Layer 3 of a small transformer language model trained on English Wikipedia (13 layers, counted from 0, width 64).
In attention head 1, each number of a token's query is one row of weights dot the token's vector x plus its bias. The head spreads its attention over the tokens so far by the softmax of query dot key.

Query weights of the head. A number n stands for n times 0.012.
q0 (bias -0.085): 3 -32 32 -57 17 26 26 76 72 -4 5 -26 -22 40 -64 -8 34 3 32 -8 -1 0 -1 6 46 -4 22 -7 -18 18 2 14 -23 5 -53 10 17 -21 -15 -21 0 -31 -38 -9 -2 -26 -28 -15 26 8 11 11 22 23 -24 0 24 -35 24 -6 -21 17 -7 -17
q1 (bias -0.069): 8 15 6 -27 18 17 13 35 17 14 15 8 -21 -12 -9 -11 9 24 17 -26 -21 -41 -9 15 34 10 -27 18 -13 -2 13 -5 4 44 -8 22 9 11 -14 -37 -5 -21 2 14 -16 24 2 -35 -21 -12 24 42 7 -1 -28 -15 -9 -21 -6 -4 24 -15 0 -20
q2 (bias 0.053): 23 29 3 -11 -6 20 12 -39 22 42 -25 18 16 -5 4 -8 -1 28 8 -20 21 -19 -10 26 -41 -22 -11 8 -56 -16 -14 22 5 -15 30 16 -5 -2 -1 -15 -15 0 38 -37 8 -24 0 39 3 -34 -44 17 -24 4 -4 45 9 6 -17 -21 15 0 10 -3
q3 (bias -0.058): 4 3 -43 -44 0 7 -17 -13 -26 7 -15 -40 -24 -19 -48 14 10 27 5 -15 -32 -1 -10 25 11 1 15 -4 -21 32 -42 0 15 42 -14 25 -13 17 0 50 24 11 -28 -33 4 -3 10 -7 57 -18 18 -11 74 17 -44 19 15 15 11 0 21 -7 -16 6
q4 (bias -0.038): 32 19 -7 -7 -11 -26 39 28 24 50 -22 24 4 23 -2 -18 -14 -5 -17 -17 -17 0 -48 -4 -10 4 18 -31 -8 8 -19 25 -8 1 10 26 -6 63 -34 -40 -30 -2 44 -4 17 -12 -24 -15 -36 13 -14 17 33 -22 -16 -8 43 -21 9 23 19 -32 -25 9
q5 (bias -0.099): 2 -19 8 35 -19 43 4 8 17 -28 -40 2 -32 -12 -39 -20 -38 11 -11 -6 4 4 8 -34 -19 9 14 -34 48 -6 -1 -12 16 -7 30 -2 27 -11 14 31 37 -24 -15 20 29 -28 31 -17 10 9 23 -6 -4 16 24 -11 21 27 -25 -7 26 2 -16 -48
q6 (bias 0.068): -25 9 -40 9 -27 5 15 -4 -1 -25 -54 14 1 5 15 -25 -1 11 -23 -27 -30 19 -40 -11 19 11 14 9 -13 37 -22 32 -3 1 -6 36 5 23 -40 29 15 18 27 7 0 -3 14 17 61 -25 -17 0 2 27 -25 -9 54 -23 -29 24 -30 8 -27 6
q7 (bias 0.083): 24 18 -4 -2 35 23 11 -18 -13 -21 -20 1 -40 29 45 -32 -15 -14 -25 -5 50 16 -3 -6 -15 5 6 19 -25 35 -6 -20 -8 -6 12 -15 13 -41 10 5 25 -35 -9 10 -5 27 -13 -27 -12 -16 -10 13 -12 51 9 -2 19 -10 6 25 1 -15 -10 -17
q8 (bias 0.014): -47 -4 29 0 14 -15 50 -11 -8 -39 -3 5 -42 15 8 35 -9 10 -7 23 -14 -1 23 44 -20 -43 -31 10 32 -32 38 5 31 -44 -22 -2 17 5 -11 19 16 -25 18 -30 50 -3 -30 -18 35 4 -22 14 29 -34 15 -50 17 -9 -7 34 -9 -12 -5 6
q9 (bias -0.007): 30 22 -3 -17 -27 35 36 -53 -46 47 -38 12 -4 22 -17 15 -31 5 -29 5 -6 36 48 -5 38 9 13 -18 7 -9 -29 -22 9 10 2 -14 -6 -14 21 24 1 42 -16 -30 -11 11 -4 20 -3 -47 -45 -15 20 16 -7 16 5 47 -60 27 -21 11 -25 -7
q10 (bias 0.107): 29 46 7 9 -8 -13 12 -13 -34 -29 -25 2 -73 -20 45 14 8 -6 18 -28 -13 -2 17 3 4 3 0 6 10 6 27 39 -27 -18 -23 4 0 8 -3 22 17 40 17 -35 9 -8 -9 8 -12 -41 -68 -23 -6 -1 20 -25 -39 15 -8 22 5 49 -14 54
q11 (bias -0.043): 31 -21 30 1 4 17 -15 -10 -15 -3 24 8 6 -30 -35 -26 17 -1 11 12 31 -26 -53 -19 -26 -57 -9 35 23 22 -13 33 13 39 10 19 -17 -31 15 6 -24 -3 -54 8 69 -36 20 31 -36 -30 -45 -51 21 56 -7 -46 22 23 25 24 -14 56 -10 -9
q12 (bias 0.096): 13 -8 41 42 9 -5 8 50 -32 -54 6 -21 -48 8 -13 30 -43 -7 24 -15 38 -5 -6 9 -24 28 -67 10 2 6 23 -30 0 -48 39 12 7 0 -28 34 10 2 -51 -15 30 11 46 4 0 -27 12 -24 -12 6 23 -26 -20 27 27 -19 -45 65 -11 -8
q13 (bias 0.085): -3 17 7 22 -15 -26 14 16 -29 30 -16 -14 -5 -46 28 11 14 -1 25 -1 46 7 22 -28 -26 -1 -24 3 -6 26 65 31 8 16 -38 -42 -7 -63 -2 8 4 -3 -42 10 -5 -1 -7 -19 -6 6 0 25 -10 -7 52 -28 7 -35 -2 29 -8 29 0 6
q14 (bias 0.007): 12 -21 16 59 -10 11 11 5 25 35 -2 19 -21 -33 22 -29 -24 15 5 -15 30 -18 15 -31 -8 25 -17 -1 4 4 -8 1 -30 -15 3 -13 -27 17 10 -26 -6 -4 18 -17 -17 -6 -15 43 -28 -18 -3 6 -14 -20 9 10 -12 21 2 21 -61 25 9 19
q15 (bias -0.055): -20 44 -17 -24 -9 -56 13 -24 -7 11 -39 40 -1 -4 18 4 45 -15 -19 -2 -20 -18 -34 -15 -29 43 2 16 12 -44 12 -1 -11 19 -4 18 -5 -50 47 -35 -13 2 -31 75 -14 -15 6 29 -6 -24 24 39 31 10 -25 20 -35 32 19 5 -12 -36 29 41
q16 (bias -0.055): 32 5 -16 27 -30 0 4 3 1 -1 26 -8 -40 1 15 5 13 -19 -6 -18 23 1 -7 -1 13 -14 -17 7 -20 22 32 2 -21 -4 5 -11 37 31 -23 -2 -5 -69 -20 16 -5 18 -21 20 2 -39 -5 10 8 11 21 -13 3 19 18 -1 -20 -9 -32 28
q17 (bias 0.042): 12 19 12 37 -10 22 29 -37 14 -48 24 5 24 12 1 13 2 14 -11 8 3 5 -17 33 -53 11 9 2 26 51 -34 27 1 40 26 24 -9 -9 9 -31 -20 -7 -20 -10 -46 23 65 -59 -44 -29 -30 7 13 -60 -4 -10 25 -39 -37 -21 25 23 31 -1
q18 (bias 0.025): 16 25 -30 13 42 9 -28 13 -12 -17 -3 -24 21 25 -34 25 -13 -31 6 -43 -16 -14 31 9 34 -2 -30 -10 -6 6 3 6 6 -6 -23 42 -31 38 -12 20 -35 -23 4 -36 6 -37 4 4 -37 23 31 -3 -8 51 34 -42 -22 34 2 -2 47 0 -30 20
q19 (bias -0.009): 33 -2 4 -31 1 -10 26 4 -14 22 -28 -6 8 -42 -31 27 -42 23 12 37 21 7 37 33 34 -31 20 36 10 -16 -8 -48 10 14 -15 -33 0 31 -37 14 21 2 10 -33 19 -18 -39 15 -52 -14 -29 19 -6 -2 -27 7 -16 -16 26 -2 21 9 22 -2
q20 (bias 0.088): 3 21 -33 5 43 -3 45 1 4 -11 -5 -6 -2 -3 3 -25 6 9 -4 -3 -7 3 17 2 -39 21 -6 -16 4 9 8 -9 31 2 -8 -48 -29 -14 -1 -30 -15 33 -3 4 -45 25 9 -25 9 35 -8 24 1 -34 20 -12 19 43 20 37 26 -10 -64 -16
q21 (bias 0.015): -17 -35 24 34 -6 23 -16 38 39 -20 19 -23 -10 18 -39 -5 17 -2 26 -37 -10 11 7 37 6 -22 -7 -5 24 20 -27 4 -1 26 0 0 5 -2 -19 -50 -19 -16 23 26 11 -10 3 31 -11 -13 -57 -17 -2 -2 -19 54 30 -5 -19 1 -7 2 28 4
q22 (bias -0.090): 12 28 -27 19 -10 1 -31 -14 81 43 -8 5 2 -25 2 20 13 9 -6 20 -16 -40 11 -28 27 28 2 -6 0 27 3 -24 7 -10 18 -16 32 -12 -40 2 -16 -23 6 3 -63 -9 48 -24 -14 -3 24 35 34 -15 -33 -10 25 -19 24 30 -35 -47 -14 14
q23 (bias -0.064): -3 47 -34 20 -21 19 -26 4 -32 -3 -10 17 -4 34 -45 -7 -33 24 -4 -16 63 -24 20 -12 23 18 -23 29 3 23 6 49 0 -15 29 -5 3 -25 18 35 4 -58 -53 20 -3 -25 -19 23 4 -23 1 16 -32 21 8 -20 -2 2 1 -26 37 -7 13 -10
q24 (bias -0.045): -34 -63 27 -16 2 90 18 -7 -3 -29 -23 -3 -8 15 -40 11 -14 16 -2 -11 29 10 -12 22 -13 14 6 -23 -3 28 6 45 36 -2 -11 17 -12 -40 12 -51 -7 -36 59 13 13 -27 17 26 14 -18 -25 1 -16 -7 -24 26 14 24 14 -10 -22 -24 -27 5
q25 (bias -0.013): -11 21 60 -24 -5 11 1 13 -5 10 9 -17 1 -3 -44 0 -38 15 10 3 -19 3 -14 24 5 -25 22 36 -30 -53 -9 18 25 -41 11 -13 20 -10 18 59 22 -5 -38 -14 -17 -38 -19 -6 46 27 -18 6 -17 -18 -36 64 27 5 -5 -6 3 -22 30 13
q26 (bias 0.006): 37 -14 -29 -7 11 8 47 30 29 -61 8 -27 -50 1 -20 -3 16 7 12 -22 6 -37 4 6 -20 6 -22 23 -15 -2 40 -57 7 -21 -31 -2 22 -15 22 29 -17 2 37 64 0 1 -53 4 15 -25 -8 -13 -9 26 -16 -40 -1 12 8 1 28 37 25 0
q27 (bias -0.029): -6 3 -4 15 11 -23 -29 -10 25 24 -38 -13 21 -56 -24 13 10 1 -32 20 13 -2 -18 27 4 -27 -7 14 -1 27 1 6 -8 5 41 7 0 -10 4 -25 14 -8 19 22 6 51 17 10 -17 -15 12 24 -16 -4 -25 20 -32 59 -7 -12 3 2 18 -39
q28 (bias 0.002): -7 -59 14 -21 -11 -19 0 -26 16 32 -10 3 -12 -31 52 -1 14 4 -1 26 37 32 14 -56 21 -8 -9 -12 -6 -31 -16 0 -28 -52 21 28 -27 -31 18 19 29 14 -12 1 1 0 23 -15 27 -16 31 -34 -4 45 16 -1 -17 -7 -7 -9 -4 33 -9 24
q29 (bias 0.030): 8 -30 -47 0 -41 19 11 -30 -6 30 38 7 34 -3 -15 44 19 26 12 -14 -14 19 10 0 -2 -9 -8 -27 11 21 -19 -23 -2 29 9 9 8 36 8 -20 -29 32 8 -41 -9 -22 -20 -41 19 -14 23 -12 18 -1 29 -28 4 -38 -3 -2 11 -62 20 47
q30 (bias 0.091): 29 34 -24 57 -54 8 0 8 -35 -61 -16 -5 -40 31 -1 4 -42 16 22 -18 7 24 5 8 -38 -30 -19 -4 -17 5 11 -39 -3 8 -6 7 -43 39 26 -19 -13 10 26 15 20 10 32 17 -11 -2 10 -52 -14 27 61 -42 -16 68 24 -8 -1 -1 13 -14
q31 (bias -0.006): -33 2 0 43 -53 9 25 17 -50 -24 -61 -28 14 0 -1 -27 12 39 -16 14 -10 16 16 -4 -3 -16 -10 7 -10 18 15 -12 -31 21 34 21 -45 -24 -13 33 35 -2 8 -16 -26 25 -10 -13 55 -19 -31 -26 27 -14 38 -3 -3 42 -14 -13 29 32 -40 33

Each question shows a short text with each token's key, already scaled and adjusted for position as the last token sees it. A number n stands for n times 0.0085.

Then comes the last token's vector x. A number n stands for n times 0.03.

0 ",": 11 37 -60 11 -28 15 -14 -19 -9 7 7 -3 16 14 7 -6 25 -14 -6 10 -26 16 6 29 -37 -27 -1 19 5 16 4 53
1 " and": 10 33 -56 10 -25 13 -7 -6 -25 4 7 -20 6 14 12 14 12 -20 -8 -4 -3 4 13 39 -31 -24 5 16 2 6 -9 47
2 " ": 22 20 -56 32 -10 13 -11 -4 -25 21 17 10 7 -13 12 3 26 -15 -10 3 -4 -14 8 26 -42 -25 12 12 0 9 2 51
3 "art": 13 15 -43 36 -15 12 -9 -16 -21 -5 21 4 19 -10 10 18 14 -24 0 -11 -5 -24 8 20 -60 -19 10 8 8 13 -6 53
4 " history": 12 12 -45 32 -3 17 5 -10 -15 -2 26 0 22 -17 10 11 24 -32 -5 -6 -21 -26 12 27 -60 -21 10 7 4 16 -8 36
5 ",": 22 30 -63 13 -43 20 -24 -4 -15 2 -1 -4 0 -3 13 13 12 -36 -9 10 -20 -7 7 30 -24 -14 7 15 7 9 -9 33
6 " in": 18 40 -54 3 -40 17 10 -4 -29 5 7 -1 -9 13 13 7 19 -28 -7 -1 -20 12 8 22 -39 -28 9 16 1 -5 3 51
7 " a": 18 24 -42 22 -22 23 -12 -5 -25 14 -13 -4 16 -17 14 7 9 -14 -17 4 -4 10 11 26 -54 -9 21 8 4 6 2 52
x: -55 -11 -2 10 -23 -29 -8 10 34 12 10 19 -36 -19 14 13 -67 -19 -20 -44 28 -20 -18 15 23 -14 -16 29 0 40 20 -49 33 34 -29 22 2 -14 -3 -12 -21 3 -6 10 -15 23 10 -1 7 -6 2 -16 19 28 15 23 22 30 -61 -4 25 14 32 10
Which two tokens does the last token look at most, in order? 6 " in", 0 ","

0 "H": 9 21 -42 11 -8 10 -6 -10 -10 9 10 0 5 1 7 -2 18 -11 -2 4 -12 1 6 18 -25 -26 2 11 5 14 3 34
1 "M": 16 14 -33 21 -7 13 -5 -1 -15 9 2 3 0 -18 7 8 16 -20 -12 -4 -2 -16 8 5 -31 -12 8 8 8 10 3 27
2 "S": 13 12 -33 14 -15 18 -15 -1 -11 17 7 2 1 -14 7 4 12 -20 -4 0 -10 -23 10 13 -20 -18 7 11 9 3 0 20
3 " Ca": 19 11 -37 15 -3 7 2 2 -10 5 17 7 2 -14 7 3 21 -16 -5 -1 -5 -10 11 12 -18 -21 13 6 3 10 -9 31
4 "ly": 12 8 -35 10 -25 8 3 -6 -5 6 17 -2 2 7 7 8 4 -15 -8 -3 -5 -12 6 31 -25 -15 14 8 3 5 -9 25
5 "p": 17 11 -39 12 -18 9 -5 -13 -8 2 24 5 2 -12 11 7 14 -19 -10 -2 -11 -15 3 15 -31 -12 8 8 7 5 -4 30
6 "s": 18 3 -38 11 -28 8 -13 -4 -8 6 18 14 11 2 11 5 13 -14 -5 4 -18 -18 6 16 -35 -7 9 11 3 0 0 22
7 "o": 19 7 -42 10 -21 7 -9 -8 -11 9 27 1 3 -2 8 4 10 -19 2 3 -7 -23 6 17 -40 -14 4 9 5 0 -9 19
x: -39 -20 16 20 -41 -49 11 -1 38 7 11 3 -20 -13 29 13 -50 -18 -40 -13 27 -32 14 -8 44 -9 -29 3 7 36 41 -19 37 11 -55 13 23 -6 -19 -3 -9 6 -9 -13 -30 33 0 22 2 12 -9 -48 43 7 32 20 -42 2 -32 2 -4 44 34 7
Which token does the last token look at most, and with what share of its attention? 6 "s", with about 20%

0 "er": 12 26 -56 16 -19 15 -16 -26 -11 8 14 3 21 5 5 -10 24 -15 -6 5 -24 6 2 28 -51 -25 1 19 5 14 5 51
1 " of": 9 40 -58 8 -33 14 -8 -7 -31 14 2 0 2 4 13 4 9 -11 4 8 -23 11 10 30 -42 -26 0 21 1 4 6 42
2 " the": 20 24 -55 10 -28 15 1 -4 -29 13 -19 -6 20 -2 10 -6 11 -8 -11 -9 0 16 9 33 -39 -19 9 13 4 8 1 54
3 " Ca": 29 17 -54 22 -8 10 1 3 -14 8 22 11 2 -19 10 3 30 -22 -7 -1 -6 -12 17 18 -24 -28 20 8 5 15 -14 44
4 "led": 26 16 -49 31 -29 9 -28 -18 -22 -1 30 0 -9 -19 5 20 8 -30 -6 11 -7 -25 6 18 -49 -15 15 4 6 15 -3 28
5 "on": 21 10 -65 24 -14 6 -10 -4 -26 12 24 11 -11 -20 9 15 5 -35 -5 -14 -12 -37 8 10 -45 -28 8 9 7 4 -12 32
6 " sub": 26 24 -53 11 -11 16 9 -4 -23 18 21 20 -3 -24 20 2 28 -20 0 -4 -22 -9 7 18 -46 -36 12 5 8 4 -8 32
7 "-": 11 21 -52 25 -20 18 -31 4 -8 8 -9 7 -3 -25 5 9 4 -10 -21 3 -2 -16 9 31 -46 -2 17 16 1 6 -6 57
x: -53 7 6 0 -32 -19 28 -3 21 -6 18 16 -13 -37 -5 -3 -60 -36 -1 15 28 13 -15 -20 35 -29 -21 28 -4 51 10 -56 41 28 -35 17 31 -8 -6 -6 -24 -8 2 -3 -3 35 15 5 -4 15 -11 -20 24 -2 13 27 -3 15 -47 -17 48 15 32 -18
Which token does the last token look at most, and with what share of its attention? 1 " of", with about 30%

0 " was": 11 37 -63 15 -15 21 -3 -21 -14 12 8 -8 19 14 4 -7 26 -3 -9 3 -24 20 8 40 -30 -29 5 23 5 18 1 70
1 " part": 24 25 -42 33 -1 23 3 -18 -25 12 23 12 16 -25 21 16 27 -44 4 -9 -16 7 9 26 -44 -21 18 10 7 17 1 42
2 " of": 16 42 -64 12 -38 18 -15 -4 -41 13 4 3 -1 -10 21 5 5 -19 5 13 -29 6 13 32 -33 -25 2 25 2 1 2 44
3 " Bu": 35 27 -47 33 -5 20 -3 -6 -8 -5 27 -5 -2 -19 11 17 25 -35 -18 -7 -8 -26 14 23 -35 -12 20 6 9 18 -9 61
4 "l": 30 6 -59 25 -9 7 -17 -28 -35 13 45 13 10 -18 17 2 14 -24 2 -4 -16 -31 7 20 -66 -4 6 8 6 -3 0 61
5 "gar": 26 13 -72 25 -20 6 -17 -21 -14 3 43 -11 12 -11 16 6 22 -36 -3 -16 -9 -30 11 1 -66 -24 10 19 12 11 -17 40
6 "ia": 31 14 -72 18 -43 19 -8 3 -19 13 36 -1 13 6 11 7 23 -37 -16 0 -16 -29 11 22 -63 -21 15 7 11 4 -11 33
7 " and": 15 32 -65 12 -26 14 -12 -7 -34 1 9 -20 3 13 15 13 8 -26 -12 -4 -3 -9 16 43 -31 -23 4 21 3 2 -11 56
x: -77 -33 5 -9 -36 -29 22 -1 25 10 32 13 -15 -4 19 9 -49 -16 -13 -10 26 -15 -11 2 42 -25 -25 17 18 43 26 -31 39 29 -39 13 29 -18 -3 -15 -29 4 4 1 -31 -4 9 30 12 1 -6 -11 20 46 29 20 -24 14 -36 -15 31 12 1 -12
Which token does the last token look at most, and with what share of its attention? 0 " was", with about 30%

0 " his": 7 18 -36 13 -15 12 -9 -11 -11 4 2 -1 14 0 5 -3 15 -8 -9 2 -8 7 6 22 -26 -15 6 9 3 13 1 38
1 "tor": 13 6 -36 17 -6 8 -12 -10 -15 1 20 10 8 -10 10 12 9 -20 0 -4 -7 -14 4 18 -36 -9 8 1 2 9 -3 27
2 "ic": 14 6 -43 15 -11 13 -17 -4 -15 4 5 10 8 -13 7 6 11 -18 -27 1 -7 -11 -1 9 -25 -8 10 10 5 5 1 30
3 "ity": 11 6 -34 12 -12 12 1 -5 -17 -2 15 3 12 4 10 9 20 -18 -11 -2 -9 -8 4 22 -39 -9 8 7 5 8 -2 24
4 " is": 14 15 -34 5 -4 14 14 0 -19 0 13 -8 -3 4 4 11 12 -12 -14 -4 -11 1 8 23 -4 -13 11 7 4 6 -8 31
5 " do": 17 24 -35 13 -7 12 -6 -4 -18 0 13 1 11 -10 6 9 15 -13 5 -3 -5 -11 5 22 -25 -20 14 5 1 0 -3 18
6 "ub": 16 4 -36 15 -2 10 0 -3 -15 3 22 3 -7 -7 13 14 12 -18 -13 -7 -8 -18 6 12 -26 -6 8 5 6 9 -8 26
7 "ted": 11 13 -36 20 -8 9 -13 -15 -17 1 11 7 2 -13 8 7 3 -11 -3 2 -6 1 2 22 -33 -15 9 10 -1 9 1 27
x: -32 -20 14 10 -42 -34 25 17 -2 -8 -10 14 -8 -23 26 6 -58 -32 8 -13 27 -18 -6 -4 15 -29 -28 19 14 53 33 -35 18 37 -42 12 10 -7 13 -25 -21 -18 -11 -5 -9 11 11 27 6 -4 -6 -19 44 40 43 23 -9 28 -39 -16 31 17 21 -31
Which token does the last token look at most? 0 " his"

0 " C": 12 33 -70 19 -20 20 -6 -21 -8 20 12 1 19 4 12 -12 29 -15 -18 5 -21 6 11 34 -37 -39 4 21 9 24 1 68
1 "ri": 36 11 -73 31 -20 7 -12 -1 -24 -5 23 6 7 -18 1 15 22 -33 -28 -5 -5 -46 6 23 -60 -9 20 12 6 5 -18 56
2 "me": 28 15 -60 36 -15 8 -6 -14 -27 0 38 6 12 -16 18 14 26 -24 -16 -3 -17 -19 14 20 -82 -19 12 15 7 13 -5 56
3 "a": 28 8 -79 25 -32 8 -20 -5 -32 8 32 -5 1 -10 12 11 18 -27 -4 -3 -7 -29 12 19 -93 -30 5 10 8 1 -14 41
4 " after": 10 56 -65 4 -44 15 -14 -7 -32 12 21 -17 -16 -11 12 11 14 -37 14 11 -22 -2 10 37 -28 -49 11 24 0 1 0 40
5 " 12": 22 24 -64 27 -15 13 -14 -9 -10 15 35 -15 -2 -30 24 2 25 -39 -30 11 -13 -23 13 27 -47 -33 11 18 4 18 -7 55
6 "65": 19 21 -72 30 -22 14 -28 -11 -16 6 29 -7 4 -21 19 5 35 -36 -12 -6 -17 -16 13 23 -65 -29 4 12 4 24 -2 53
7 ",": 26 28 -74 20 -59 22 -30 -5 -15 6 -1 0 -3 -11 14 16 18 -41 -14 11 -25 -12 6 32 -41 -13 10 22 8 8 -6 46
x: -70 -20 20 -24 -35 -24 18 -13 32 23 15 15 -24 -18 1 16 -63 -17 -14 -28 25 -6 -1 -9 31 -16 -34 32 13 49 32 -20 30 37 -39 4 35 5 -12 -20 -14 -3 19 -4 -19 9 12 16 -1 1 10 -27 38 16 12 29 -24 12 -28 -4 24 12 20 -17
Which token does the last token look at most? 4 " after"

0 "l": 15 30 -66 21 -19 11 -10 -33 -17 16 25 1 18 9 9 -12 26 -10 -5 4 -31 5 5 29 -66 -26 1 21 4 14 8 74
1 "iya": 22 17 -76 25 -37 14 -26 -5 -13 8 43 -23 6 3 2 14 25 -40 -6 -9 -8 -31 8 11 -93 -24 9 3 8 8 -11 41
2 " ": 25 24 -68 38 -12 14 -12 -7 -27 26 21 9 8 -13 11 2 33 -17 -12 2 -7 -16 8 28 -59 -30 13 16 0 10 6 63
3 "Ç": 23 16 -61 38 -20 20 -17 -3 -18 19 21 -19 2 -22 6 13 27 -36 -9 -11 13 -36 15 12 -58 -10 16 14 19 15 -12 44
4 "e": 29 11 -71 30 -32 -1 -9 -1 -29 -4 45 3 -9 -1 15 13 10 -33 -5 10 -4 -19 11 30 -77 -29 12 10 -1 1 -9 52
5 "le": 31 6 -73 34 -33 9 -19 -20 -22 -2 32 4 6 -1 14 10 14 -34 -20 -1 -10 -34 9 28 -77 -15 12 17 7 7 -9 43
6 "bi": 27 19 -70 25 2 -1 -9 -3 -13 8 53 -18 -23 -33 13 26 15 -47 -18 -2 -4 -55 6 15 -55 -26 14 6 7 8 -25 28
7 ",": 27 34 -78 19 -53 22 -28 -7 -14 7 3 -5 -2 -8 12 13 19 -42 -11 11 -25 -8 7 31 -41 -14 11 22 7 9 -6 46
x: -68 -22 19 -22 -36 -26 22 -16 30 22 15 14 -23 -23 1 15 -66 -18 -13 -27 28 -4 4 -6 34 -17 -32 31 12 49 31 -22 33 38 -38 4 33 1 -10 -20 -16 -5 16 -4 -17 8 12 16 -1 4 10 -29 37 14 14 29 -21 13 -28 -3 26 8 23 -14
Which token does the last token look at most? 7 ","

0 "n": 7 23 -46 11 -19 7 -11 -18 -10 8 13 2 12 3 5 -6 15 -8 1 3 -19 3 5 17 -41 -21 0 13 4 9 2 39
1 " success": 15 15 -39 16 -2 8 1 -9 -12 3 24 6 12 -6 8 10 19 -21 -2 -3 -6 -22 5 28 -36 -19 10 4 2 8 -2 27
2 "ful": 12 11 -40 25 -2 8 -11 -16 -21 13 13 6 12 -18 12 6 6 -18 -4 3 -12 -8 3 19 -35 -4 7 8 1 11 -3 27
3 "ly": 10 12 -38 13 -28 8 0 -9 -5 8 15 -4 4 9 7 8 2 -13 -7 -3 -4 -10 7 34 -27 -13 15 9 3 7 -10 29
4 " ": 14 14 -40 25 -8 9 -8 -5 -18 16 12 8 6 -9 9 1 18 -10 -8 1 -4 -13 5 19 -34 -17 8 9 0 7 2 38
5 "app": 14 8 -42 21 -5 10 -7 -11 -15 5 12 3 -3 -24 7 16 15 -21 -4 -8 2 -9 0 11 -24 -14 14 10 7 11 -6 36
6 "li": 19 2 -44 17 0 2 -6 -1 -22 -2 9 2 -1 -20 2 4 12 -16 -8 -8 -3 -27 6 9 -58 -12 10 -1 4 4 -12 29
7 "ed": 17 12 -48 21 -16 10 -14 -13 -13 8 17 8 -1 -14 8 7 4 -16 0 2 -7 -3 3 18 -23 -17 14 9 2 11 3 32
x: -37 -10 12 -3 -46 -42 20 13 1 9 1 21 -20 -19 19 6 -59 -39 10 -14 18 2 -7 -1 18 -25 -15 17 19 43 40 -21 16 31 -35 6 7 6 17 -26 -15 -15 -8 -2 -29 27 1 18 -1 -4 1 -51 33 35 35 29 -16 31 -45 -2 36 24 28 -33
Which token does the last token look at most, and with what share of its attention? 0 "n", with about 40%

0 " which": 2 20 -33 10 -12 6 0 -11 -10 5 7 -3 13 9 6 -4 13 -5 -2 2 -14 8 6 20 -24 -19 0 11 3 11 -2 32
1 " kill": 9 18 -33 14 -12 8 1 -4 -10 -2 11 -4 1 -8 7 10 9 -15 1 -5 -2 -7 6 19 -30 -20 12 0 2 13 -2 23
2 "ed": 15 10 -40 16 -14 9 -12 -9 -10 7 14 6 0 -11 8 6 5 -14 -1 2 -5 1 3 15 -18 -14 11 7 2 9 1 25
3 " every": 6 18 -23 15 -1 10 -2 1 -26 -3 0 -7 2 -15 11 2 9 -13 -4 1 1 -3 9 17 -26 -10 5 3 2 8 -7 24
4 "one": 15 10 -29 15 -21 6 -4 2 -8 -1 14 -3 9 -4 12 10 8 -22 -4 -1 -11 -12 7 12 -31 -13 10 2 5 10 -10 13
5 " on": 6 24 -26 9 -9 13 -5 -5 -22 -6 7 -5 3 -13 7 3 11 -12 9 0 -7 9 8 20 -17 -15 5 9 1 3 1 27
6 " the": 13 13 -32 7 -19 9 -2 -3 -18 6 -14 -5 12 -6 8 -4 4 -7 -6 -6 0 7 7 19 -21 -8 6 7 3 6 -1 34
7 " b": 12 13 -31 12 -5 10 -9 -12 -9 3 13 5 1 -20 8 4 18 -8 2 -1 3 -8 6 17 -22 -13 11 11 5 6 0 27
x: -29 1 2 27 -22 -25 45 -19 23 -14 -14 -9 0 -39 4 14 -45 -4 -30 -29 14 -6 -17 -19 30 -31 -30 10 -2 67 37 -53 35 38 -52 7 -10 7 -21 6 -35 14 -4 12 -15 28 16 7 6 3 -22 -34 24 28 10 8 -49 24 -7 30 34 21 40 7
Which token does the last token look at most? 0 " which"

0 " Qu": 11 23 -37 15 -5 11 -7 -16 -8 8 4 -1 13 -4 8 -4 15 -10 -6 4 -11 -2 5 19 -24 -20 4 13 6 15 2 44
1 "in": 18 18 -46 19 -22 7 -11 -7 -13 1 19 1 3 -8 4 8 13 -26 -5 -1 -13 -18 3 8 -42 -19 7 9 2 2 -1 27
2 "lan": 19 4 -39 22 -14 7 -25 -3 -15 7 13 2 6 -11 0 5 11 -17 6 -3 -7 -26 6 8 -58 -19 7 4 3 3 -1 25
3 "\n": 10 16 -39 9 -9 19 -5 -8 -12 2 -3 6 7 -2 13 7 8 -15 -12 2 -10 1 6 27 -22 -16 7 8 1 7 3 39
4 "\n": 8 14 -37 10 -10 19 -6 -9 -13 1 -6 8 6 -3 14 8 6 -14 -14 2 -11 1 7 27 -22 -14 7 9 2 5 4 39
5 "Q": 16 3 -26 26 -7 11 -14 -7 -17 19 11 7 2 -20 12 7 15 -21 -3 -1 0 -25 9 6 -29 -11 9 6 12 9 4 20
6 "u": 17 9 -46 18 -18 6 -11 -9 -11 -1 27 -7 -8 -8 5 8 3 -19 -10 1 -6 -24 8 10 -45 -6 7 6 5 1 -9 32
7 "in": 18 15 -43 21 -24 5 -11 -8 -13 -2 20 1 -4 -8 5 9 10 -28 -9 -2 -14 -23 4 2 -45 -16 7 10 3 -1 -2 24
x: -35 -10 -5 -5 -46 -61 14 22 -4 38 28 29 -18 -25 20 -5 -51 -26 -1 -19 16 -3 8 -11 13 -10 -24 17 -10 40 36 -20 25 18 -52 -7 30 16 -12 -10 -6 2 -10 -25 -16 34 29 18 5 16 13 -67 37 1 29 28 -19 13 -31 -30 23 45 9 -4
Which token does the last token look at most? 2 "lan"